Layer 3 of a small transformer language model trained on English Wikipedia (8 layers, counted from 0, width 128). Numbers have three digits each and are written without spaces.
In attention head 2, each number of a token's query is one row of weights dot the token's vector x plus its bias. The head spreads its attention over the tokens so far by the softmax of query dot key.

Query weights of the head. A number n stands for (n - 500) times 0.00084.
q0 (bias 0.097): 514478432401522311507373379522555462375533460557487427476533414597438523463450597432469522537520467324447572509530535384635517484538559523494582573509477473489622553489527534628508567555419510661492415519502533554490432525485445516449502458387456411458491428426433576522557579530595596460438489524514493440493542517470503488408466621614457476573634529553445465377450585433448487515571
q1 (bias 0.159): 497403398501448517535411371514538416348534463460586408496727519359422492514272512271181535450603632361639360430358707383449525511395367403550490619631597470509478604658573427582542506519547368589483396487297566537610425599324598492427666441423490540424492432309385404641473561340507806484487494525519548421436543588340473560620400481521305534487775348655514426342567789484358373557529
q2 (bias 0.187): 551445389385426503505468565522398500472378522409606631363571505516571599611445347426499646525665555411693486489531620520444463542566478533506487563619539467453410558621637408361548476497575497531469501407409646536504530541497344529630477552649521524368593436267547594506602641240432589549609424412465464454594449468368580426682586539455501498497645502446360443554473437503413319474552
q3 (bias -0.037): 420532685540570640420630659531392611668390514503626644413408477703597547517642267614778420550422592727517714430568295465472658362660518448448508449460363454667411368301544440417633514480435621316467679389500471440527609442506356430568440620490533557441527440467710483223453524580464390404407568536470401578617497366734406526529499347451585387459508526430397505695551214349572535329499
q4 (bias 0.099): 537650617584547600452571549449409497523342450637501601388464568559450625447610463646636346444479702557407411516670242483508567567567452575582469370486429447530489264456422559281716422425441622327504585431655294579606585387481569353646477372650570535626533637490661514461367660495480467405464625642616558545640497505579569467482498449356646516578375386292586498624382246410584581460304
q5 (bias 0.285): 633635358579449438551367487536356574465530449502500455372430541289526458486356289590548451588455438571504422568344330419619483340419581347574436482599505584663704528580563409621396415646604411568422606324474569668393276615509545732516542427542536437601579500490250607538622454600517336476526657620537531499615509529465460449598417608400406506578608520446623360442588537571246303524549
q6 (bias 0.283): 397434458699491572370578533576478430564466476475518386450492555465588579613493503445431500608538652436748374448420377464468437455336380463448496450527524312678559524340584519344525451571465586612443484395350459520262531577514550459588469561474497242439532401588549498407493624624460480574561657649564542360536394651456585468702444492491532606570617458344502455534455592395358447532435
q7 (bias 0.176): 589490392600456431507304699258441439628460576368333636601413487518391510889572320608470477449413671331485494648423516514481400509450496598463434487462589605754475505578251461387605649612452652468521531462451406485470496487485633538607436588549512445627558466394581381390390342420562423516566632385624516410641505412325686351749455637404635335609528667328540368435565484511507477534426
q8 (bias 0.104): 548471514722625585635525562568560525479548650610332477672225600578487427621438457474344549530677508585513340735324419677555327366701535603528575382486602508469697554426382511525636513534329559631487490494340435674297610636625566572507570621640447517655475530689434437473351513369505560247701476480399406355493394576522474519402335357277909402496336697347367344574487512517415556276411
q9 (bias -0.257): 360421455661706613736573376684446389393563330519452582380485442484500491547551360409373482358579639638415412582639429284619576452898360493329690571632479591649525301519599525438410400179698513503498833526646538704365746391447317483452422120440543544618547542340343587550209518515431517527535547662472809369544415372560175528433388241676437489477527431450757615448524534552734340511492
q10 (bias -0.001): 810523402571612585419343391372279499761862454500474436573460483649490314619320716233521452417593539438438483515525572398415280509684353411449476405575496475706424615712456353403348616594452553791678655407314601445562507419635437493448671667643306382351447410717594685601677559292500448580592506500100371478387317610291364576465509456475627504435349795352135384389811690463687806258334
q11 (bias 0.009): 513548362638808404470550714540583334506611574345638463709610591533663437539443646562348677568393743583368407315505449276366639361672396558643399622586425536650515443358481426507479548287408421532493444444544425460458764474477435477513514404536549480398589460504464367405426654511547451513551670536401420328379434281434373526453588491626428615585819478500285422516444481431584301516432
q12 (bias 0.222): 687518505540341551426421510511406623704550542257285520502502332261577406442458391445602359509414636459648313683593249570572475602385650521457574678442372524855657514551225456302319343701586592444418364373295738561661525534611537428582647618593764421645551439694578653440501583445495288328468577632689504500411381531615649474706383250345403590627416368188460640713700540560358468458454
q13 (bias -0.064): 516269510428306469453399379477360781374408629616397539361332453568593684496520171363557768420456721544617562477615637490417533392624750326372548578419516563708365439314300606536650460482445488361384460429581607550520660393524486389784462428704675669446498581253538346461426526610335700591288481629428589544579302538438693483735511399307476543452499622367665640553384583477610534349406
q14 (bias -0.160): 422534443659478483560621510401677518303440391689532638379716586468697460487632251477518638325456619467498572650406663386576523495610426424451622231516488455403503490341435718544388411400444371382689395449601304597365537778405394627241518296561303620644645424420475503584305572449379445362571606387473621595741709487688475674321574571557615413441399676637597419343654458725540138597517
q15 (bias 0.061): 866388410227502438348239326393460588494569462365386676248636418340559531609418390538698676425389499492657526624551578545498280646450592304259471582426556472523395431774395615594536320395467420465551489419688831360857403603582653443542687577608623394302626409457687591429589379446628555653308596673481420380572531474566551665627529646578476625499305656516553388638467750374445626499476
q16 (bias 0.076): 504499526453509550387553510464490530618498517501418597495394520477546476493601503492470473578409429498499470520541549547524495464507582492480638393442468504430560387452528459482539480464400553440504547522565469543520527570462444474462435384585490528515367460547551598471440465568572426480556475531438484533535484473523436467427536453528471478504527624498423498512439523532513543532526
q17 (bias -0.052): 602455451348458342434480290431581419405578424386536360513697499406327521573452641524393545411644518414456465523487628337407467567441520570530551685427483465413602385588512518687547535531602402657490417635476419548627557580311583565368617428444457346482539436460505464668554415586409610445416538527605586563486538611352393516567450658612392569482571467663496433275501661504349524563477
q18 (bias -0.033): 497330295409491442586314525458540435408526572499417406544646469380512407561391493425482595475667518423583373557365614438460512518442481446650537619576553509468596568654581387532512537593520386587470449599426546534588375558392603493428524432379488459449436497452457563476492558447540692515500451550555636470504450662373485494515498571572352419495489496553546492307621674579383411672620
q19 (bias 0.144): 456395379512423433483537525610461568421572418516548502492672466409619577496514522443471624608559504489717380534512463414431561588447526415383546512665448520498468563504484435379465427543435469553463462493414488501487510517447543474555488546568373440491606488361408462524677602465487562566448394534387581389577597454275496389614578493481481478544675538539389479519424606507406520537506
q20 (bias -0.039): 307460466671672541480551466625563529487436593552433603406691427605562544456562464440361385310484465530594272451608517498565624531528424555413514484467486403568483578488420580375358427421417580599495541436511513511541353431450486479573568410615535390509696489643438385395509627638646528732463408483516485473546424561395426441727467456391550516691526541517544468623543454384599538464453
q21 (bias -0.492): 406440555538444477497562425662640516528461458601511454346571475608482425312561680565443572470590577496434542531352542435665736686620503521491503547616397488198348512466443566596513376290425442381674440612645564518527503386479450406534473379309437559550643578467356543460522390676440541492480324450338417524441496580432529535282649393588663428303384460542672400500562365593885666594402
q22 (bias 0.277): 409383351470602322404608404614430524314650605526566468591686536381592516650481696472421838628672326411637428428442769510649496415310572481404297544441534435492357767680385508509455563475448403753420501281340475469440324567344438575417511454395280601203721496353445576572708654405392705567469427523393550396477714524258245392475534599622495557526738508779362319356360677522202253668505
q23 (bias 0.245): 426653528718374777620572645639556486593173545509558423360357351548635481405467364451365414662600411502754599554348561581602554520477738701404420468484628353420662544573365623723318413674420713548403263525447326393147347646319530383527797409516447302457550606579647414304456673643451428623550338282555511422792692528572457340661382636204598521655490357601598559420581451306326630725358
q24 (bias -0.159): 692330772331553595596324521654448721461734744668334563589482439324578408495591710416610521599509133487470572522618644534520674112361419517723347465654378529466389402593766361330625809445622426499413537477675544190672441507574662499460538492355641604408416707281173026301385465466716402410464441305659580601193433540547604543314620441633372528621394512372441410484356447438518583525591
q25 (bias 0.330): 552345484414513668544412533643385312582575477381517551505412509535375543529537626727579367389414499455530434694763469441596486466567381442615488521512728616537424587680541420524430634323542472539641397564546343520352514484567554452232509408475445617582397427624615501261380491600543382505546487410683444267435542629432549501630549439649488697770505492339296462362588442421331589545376
q26 (bias 0.252): 727644420386467329471462415505330358535673511542521439600358548393403504401325711839659435639440610699443431406429656475660248387516640401347468651383390515503625301539257417564434530527494353684426616443578621554595479544541548548579347488355556620243515507434647790615525331492456534556373574419549337479509704431479546600344476500524556444571565753381337478573464775636435438247234
q27 (bias -0.003): 493238552443592540514361530569595650523464602391215315318437515497418579479518573420349635474618502270482421494619505582445611560522415443713526389412582572547455403469406792489468716349676584540421337404504544487369493721572536293498613551605467469577501305518411338560572557441592602674557517598453482277552346391391578429691475493689566513456398472574490421544472499303611482340604
q28 (bias -0.271): 691518364268313492619669355314588691510424639524416655352536202572495454541508493560448666212375523519438775791393850450267534809738550441244392595827366492544474491503179539767369280508538560321528384718812667395715567351527146486509729631543472512473609481410529403508375345487429545642504269477449303461463583152584516623464400711349645333586387672545665531708489485509636479558333
q29 (bias -0.003): 466454408455718552655374302591519342442468340412461482133364287401484510290578423528515367539526375337473510600478502525394730395626224549450612708441568671322352479606946452787330258380674446457606447531688622595456492689471447401558610499417498442692577456480499510610420500563672376494671423621422614407657268799487461534614508434696422703433462486496390574303554469370403640439604
q30 (bias -0.159): 369504295426631422634286503403668672656576453480345563358674402579387636578519637511553528270516585428416500251381517300458581664638571602387444551606441521612589592511470541410498614572581475555362623437541539235474481581575523659453353573506589520429546396393499510340592468699591383460631614575310441487438482363272418447513660808503595523485387624600557320524854399413641475532573
q31 (bias -0.091): 298495623538424402398484706440589657770440669386605583477550446577479559639519279464651418432469496465467567534470354644649554720313607644522599520266475495508268461281422357390700424472405605353517636528391408553472678340415519382742405420366674689606520675447667362360467351575609497456432619490626643638501761574496780357590625297307380482420630549469686429543434374515601601649360

Each question shows a short text with each token's key, already scaled and adjusted for position as the last token sees it. A number n stands for (n - 500) times 0.0026.

Then comes the last token's vector x. A number n stands for (n - 500) times 0.012.

0 "l": 548539557545430521511613444425467487649406428576538466522509542538555537516493433463525477650604
1 "ater": 503493544554389466532704433498562434575397377581513485432562466493514559441528477429568460604535
2 " known": 527491516535396575719707500458491464450368444621490504392547554386598610438449399404569556568546
3 " as": 469575615425401512691650516471513446503405443534545428491632596421586533523455421452497563483560
4 " the": 363584623439390539784627482425482439596426476504436479456670544259591614449551451524590585502445
5 " Indian": 496526531523406589641596433455418356472422469577431586505545538368628590505451415465509497564428
6 "ap": 527557516486401521483412475402494411533444578497490543518578567393574530502514515362611454592470
7 "olis": 520458483482462516623702401389513351576383613577517583542484505601571498465435476484516336550525
8 " Museum": 488442496513459552701679469413551344472303454538488497505525503476623662489420533293523392544452
x: 454474621542467538490440520520612557491495588497502495548449508447441515489310560578544383499335497443627549691526534567498502403464515494453550538442475445513485437554531519509476387653525553570423447464348580546415490584435477433447571562453457381568489445504667596539450548507380279550486583428499539603551453610438525483532526582423530475435470474417432506589567515456396506540519
To which token does the last token give the most attention? 4 " the"

0 " pres": 479440439587428568796539530372449434473410500550468503367608615330638643512613455395606626529428
1 "c": 552444542502396516734503589441441388566469480547543416450643631368557593477718416367576690565453
2 "ription": 519550501534469590798638459470491400548382504630541483448499546450550685441587418330619569563400
3 " of": 411576540431444515820593491445460374545459527540497488501633639393560609522556391449537573607419
4 " e": 549485555513422613601612466467520550564430456519544462383553492307678593469532492395581534493480
5 "y": 532571530487432586590590589572506510551491514560466493473584533329618544453592389551537640474453
6 "eg": 563539554438372565630650424441459487598369509476452526489562524392563499454612387377549453475533
7 "l": 569431457511415560503621445447579520671370442570560517507518511490558571489586380380500471663551
8 "ass": 499467505473441479541735388503534410506473408584467522504534444452580491507577454372576413611488
x: 521451494563543529367586450519399491536403473487462389426417645421480535569390496489493509512511504648420469446435504497512483558479604561519642489551359331445476528502493523487470517505547505539482398488561466405628592503511600542491565661457415603503461547543593544508639481409533358619401628403472349464489476471444511525543559552507499536490552496459366560501494641458416547620508
Which token does the last token look at most, and with what share of its attention? 4 " e", with about 30%

0 " formed": 468501543489485514795695461475455384509442436734476482425610609325587687549529335349583577582508
1 " a": 565490598406445541792643481462508465569442461506531388405662677247568603581605439451654656454467
2 " close": 458574559533427549824621568531502353483468423676586456453647626402588600579512449282661648694435
3 " friend": 461530513562433522741591421439508383425385424684481525453564586369637599575430529405659563676436
4 "ship": 502513479560516575685648404464527494545487352648503562494443526428606640518461438376646515680457
5 " with": 492572560355435508823556463469502446557511426614387543570635666373606591537544471434555657583422
6 " Max": 484558550513391584604572352338511513434370551518504557483615566379648570559519482483584566514417
7 " Pe": 519526596538396530595603375346484558489422567473487479468588553279654526523518601394547584546490
8 "ch": 489489492521366570461753514417495538422490540394524546517511511468617519471582490446337515530570
x: 422520417591480483495463515537491538524485561442573549623574792613328522415656499488538434480409414561385509438367572535527545489534550448482400407439435629559498587467505519455490604623394613452539583403471488490455447485470490402455407376431578425495563432490543490569645535524456408569503490450385526557541492485579496374482471482529496508474599625494501573384505579564440530537431
Which two tokens does the last token look at most, in order? 8 "ch", 7 " Pe"

0 " close": 570522527570440569813609515507485369485437449668495429431606615441567607536479456277635608681445
1 " friend": 500516473581447552746603410384500386434397441650503507435535608404629630561425535397602538652455
2 "ship": 498529445561498592679626383441504501552491363629478532474430549456611666513421425406610551676467
3 " with": 419556571403462511803547452459490454535512426614554475524644664400614610509516483432557628599429
4 " Max": 506568538551409597619577352343504505429364563520528480450608583382663589565509493469561548508422
5 " Pe": 476499564561403524609598375350485539480424578470490469427583566289653528522517592388545570553486
6 "ch": 519539503521371575484731512430493527388475560398485533510524539462630524462560485433339467546561
7 "stein": 467479500481473537533704419476555456513476461508520492528499463570601514502403462500419385547561
8 " and": 535411398357421507780659531379492391529484478552638593628598465382582609415457424370527493603488
x: 479429510561478550485432512442506494433438477544472455377579389479438571566486450454409495505536556508545496479409552483437471547442557550528403524505514427459474528502512556424495418556425385712555539509384531543519424417339564469456569495525570471462638451482640554441643582490550770547478495440496482492603379559470561546629529563496503522536441425569423507493565587475403336491576
Which token does the last token look at most, and with what share of its attention? 3 " with", with about 70%

0 " or": 585462609494389570736666660514583330555370529574454359523680517349555562518575369412531597590491
1 " in": 577536576440415482797654473479458319562374509610539375445675579381530528488544422446486599555495
2 " an": 507551554423422573722621525484528380570469499513615373433694618270567586622582427463687662421493
3 " or": 400634596418368555755662661486547338522366542570569415583702516288566563485573402365509612582483
4 "th": 516560557506374683620607497551477469592416548454436518467580660507530604462554337334647523514492
5 "op": 494507487515378593504590509626489481512431428485462504515590535429615570522507505417497429542492
6 "t": 536462468499385625550570513566481512519413458546555494498540518500546598431565470350489484611520
7 "ist": 531466505501415593699660429589539427520367471566582533529579480471536555462544481338540472662414
8 "'s": 542427533407430551683532445460582514618406417619600535561507523411584634534445310499626532605374
x: 498458522560430470490580420461637494384460542559507519420479272486407379325464526477532422524568473484654496443517478496484547539515539489554513449504490335452624464508522533466443457602426448786557507484476479509506494528234463500548484603485526468477485529509506610532559510493531538463542493505558568467593519544470546607523406497590528514460460452444539521657552494452491382488437
Which two tokens does the last token look at most, in order? 3 " or", 1 " in"

0 "rap": 447474442600424550547541418498547497578439388489510533485504581351604663521537542406558485652347
1 "ist": 469496502572452564633594386530541490579463408554532497486564569344570589498548487363581493635390
2 "'s": 510560557455440524680541456453591526615416398595596486477572566402577635522448347508629529636385
3 " office": 457565523511514502767566501558569454520415404630506531538542557509584670535436499399644536658419
4 " to": 401610585344455461852577517483495380539524436592462471564605625349588574509606433441583602527418
5 " treat": 498528554472435566718574502487529441495458441628541509474609603412650653581511420313603597623339
6 " conver": 503519554485386559705640612507484446522454488661484494468658572328672576509584460351587590618461
7 "g": 472501488524397578541647569478451388493432466669432478498594532382594570557741442390613587654499
8 "ence": 506419463468498559654663500410575444508440441671530505534537506472578621509590436378582511651450
x: 481540510539530547454358485630607564424465534406540391407416428447406441453332552380566476530473497500717411535459491661528494453465506533522488482427482335456528527451490659556507419579543526655517434436434554527496526550561577470553556554525486465569463518621577592482542448523493330498429457465568387534524416534557504448595439518510515456526344511451450591578564592455461534570440
To which token does the last token give the most attention? 4 " to"

0 "i": 447531478493428638577541366406551464534434491543530497499470505485553551533395256502516433605547
1 "ency": 451515508533461602631630410441564503499393414495502523467505538376557641547512431456496453581489
2 " T": 520460479557391600484525513363471604527350456493489532463513539294636547429494455438465470552505
3 "reat": 515517513571360615596627512601459451503364624430442508479636595423552549526540489525440519571347
4 "ment": 519537497549442628650626547424528452490339519525469547524540526496562627543556460363527511606477
5 " Tri": 468501551532444534538483519376548507463351459459534479426554491352659633542496591393536557539509
6 "al": 519526494478435553493608539526521481489429617504506522495557557390589548514651554425486579586515
7 " (": 684485488398375532840593546492503374631310422530527636605586637556604543450531449420434603505491
8 "C": 496466481465363569575548606546567490467389373461513534539611591279590638507509487493471586500493
x: 461427346583515535568592490463512544711582441423446499482469634474460518564476455526476501461526425528441367551440444432521446419472511446531435524483562403502569572505539498507545556454617522570547532570613466476395528570411491390456530468485488623535544413591581626531441601481508506534471412472447666353560527423413469384423490440589512475584450475665432632514546565540419418388486
Which token does the last token look at most, and with what share of its attention? 8 "C", with about 30%

0 "ives": 472506482559490584617642485450603456516400347578495477485547562453617651584556452394594521623385
1 " of": 573504576462430510813653420397455390519441475561543418450650619331565613553564413466507545591415
2 " O": 523461452541436553523507451407487626571358534550444512443566601270673530536511510489574538541490
3 "ph": 515460518517366584429704470646435583522412562497528427470512543399603494500676548475387509372443
4 "th": 419547532491367645518685442510391502533405503398461504521536600532559525441555464304388400532554
5 "al": 518504481478431565521593466358494409630398543469458513460532523427604575526533424444392464656536
6 "m": 554459393543391625533473471414590414670465416540518530475523461541558545474506393299508351740525
7 "ology": 460454479565463612561649374453555453589341452543466489476494476534592686439509504378520435579399
8 ",": 434361376380372491846633518477452416576425517563695609630639500440502603522425311403440529562567
x: 507477536452561458433428438537542520534400503459526507390475268487499492515404438462505581523550516427659521523500507515482535536481500529533590556524547420425538528527474462480530498632540471661546491482322575524383534496312463532488520486448486413484417444413531548543509574517435792496570506446619596474515586481481552509581441572530392516409449489571507550461529545507312434608489
To which token does the last token give the most attention? 1 " of"

0 " as": 529390622474437489803646575455568403516477411449452412406734628336555567519527487369559642384465
1 " his": 539513548483459592720584489435559551657517395588541459382635621339588689611419351445747577565338
2 " estate": 455518471589412559666594477484511379520409504638421514400523528428626713511416445292720509674458
3 " manager": 529527491548458589693571461445560427454381393669469550484528558442604663575477441326709507678437
4 ".": 433585527431530470860619490350446449591532414560463563586650669449544616505487389509605601521516
5 " Ar": 522506548537365551572569499366434481533408537502519484447661554331654575517491486385535498525504
6 "ound": 576549532475385560718534490516384411462485584465540561510622599421610590407585533352457500442470
7 " the": 642522611375378548816618480417464439611423480497569592551643547272604614484558483505610587520425
8 " same": 411486595406329575758499552463571356490466499525611533531684492302570687496480480437595605575432
x: 481558486537473507432579547543568463505522605419443531536506297470526447447564543496450440509482526384534625597414463519600402549588532463464466422534564462479544511519461520493366473381512357665458532506639609389431507496348319568565476512526638496481471482600568567511466514469449509523527475461573471578388504456529504562448469514630400539511414604492493437574634544535432311511452
To which token does the last token give the most attention? 2 " estate"

0 "tt": 447468532526495562505558488453430459579398476509521471460534607405625582639574448421496542550445
1 "ers": 468512551507527549590625470495464443627415472530516445479496582501582589559574484431534504572481
2 " appear": 507431553551419610769652531501507442399450462560493409392676635377635630533481495349576545549408
3 "ing": 468488542525465571709653604562549508442540486584508461462635590398595592415535435427503575701440
4 " bl": 537476539544382591574659474397485567545444470564511488427581571339672562604510476312597527649410
5 "ur": 518531522507454438637593447472471377620575600563503493472545532361610489512524507405603549737408
6 "ry": 542487523465497499695580486389513430591540540588517504484503522425606546413560477341612537743455
7 " or": 606529485348391566761621627474608358563416491572523618608611465358588538450551411358495543642449
8 " double": 490453530464447560713533559500635414442447503659564517540587518410641581398487453495537492602464
x: 534583537596576526519575455611454471565481556422593484476511337437478430397451570429504521470469655486474574491425431561537463510527434514505392520453593489549475435454512648358477565487528473516401502610562419456432568491414449508521469591531548614436562476505588706460535393433435411541483496580403399471588404539546449503489539495432501583429486348372503489531411687521565465599550
Which token does the last token look at most, and with what share of its attention? 3 "ing", with about 20%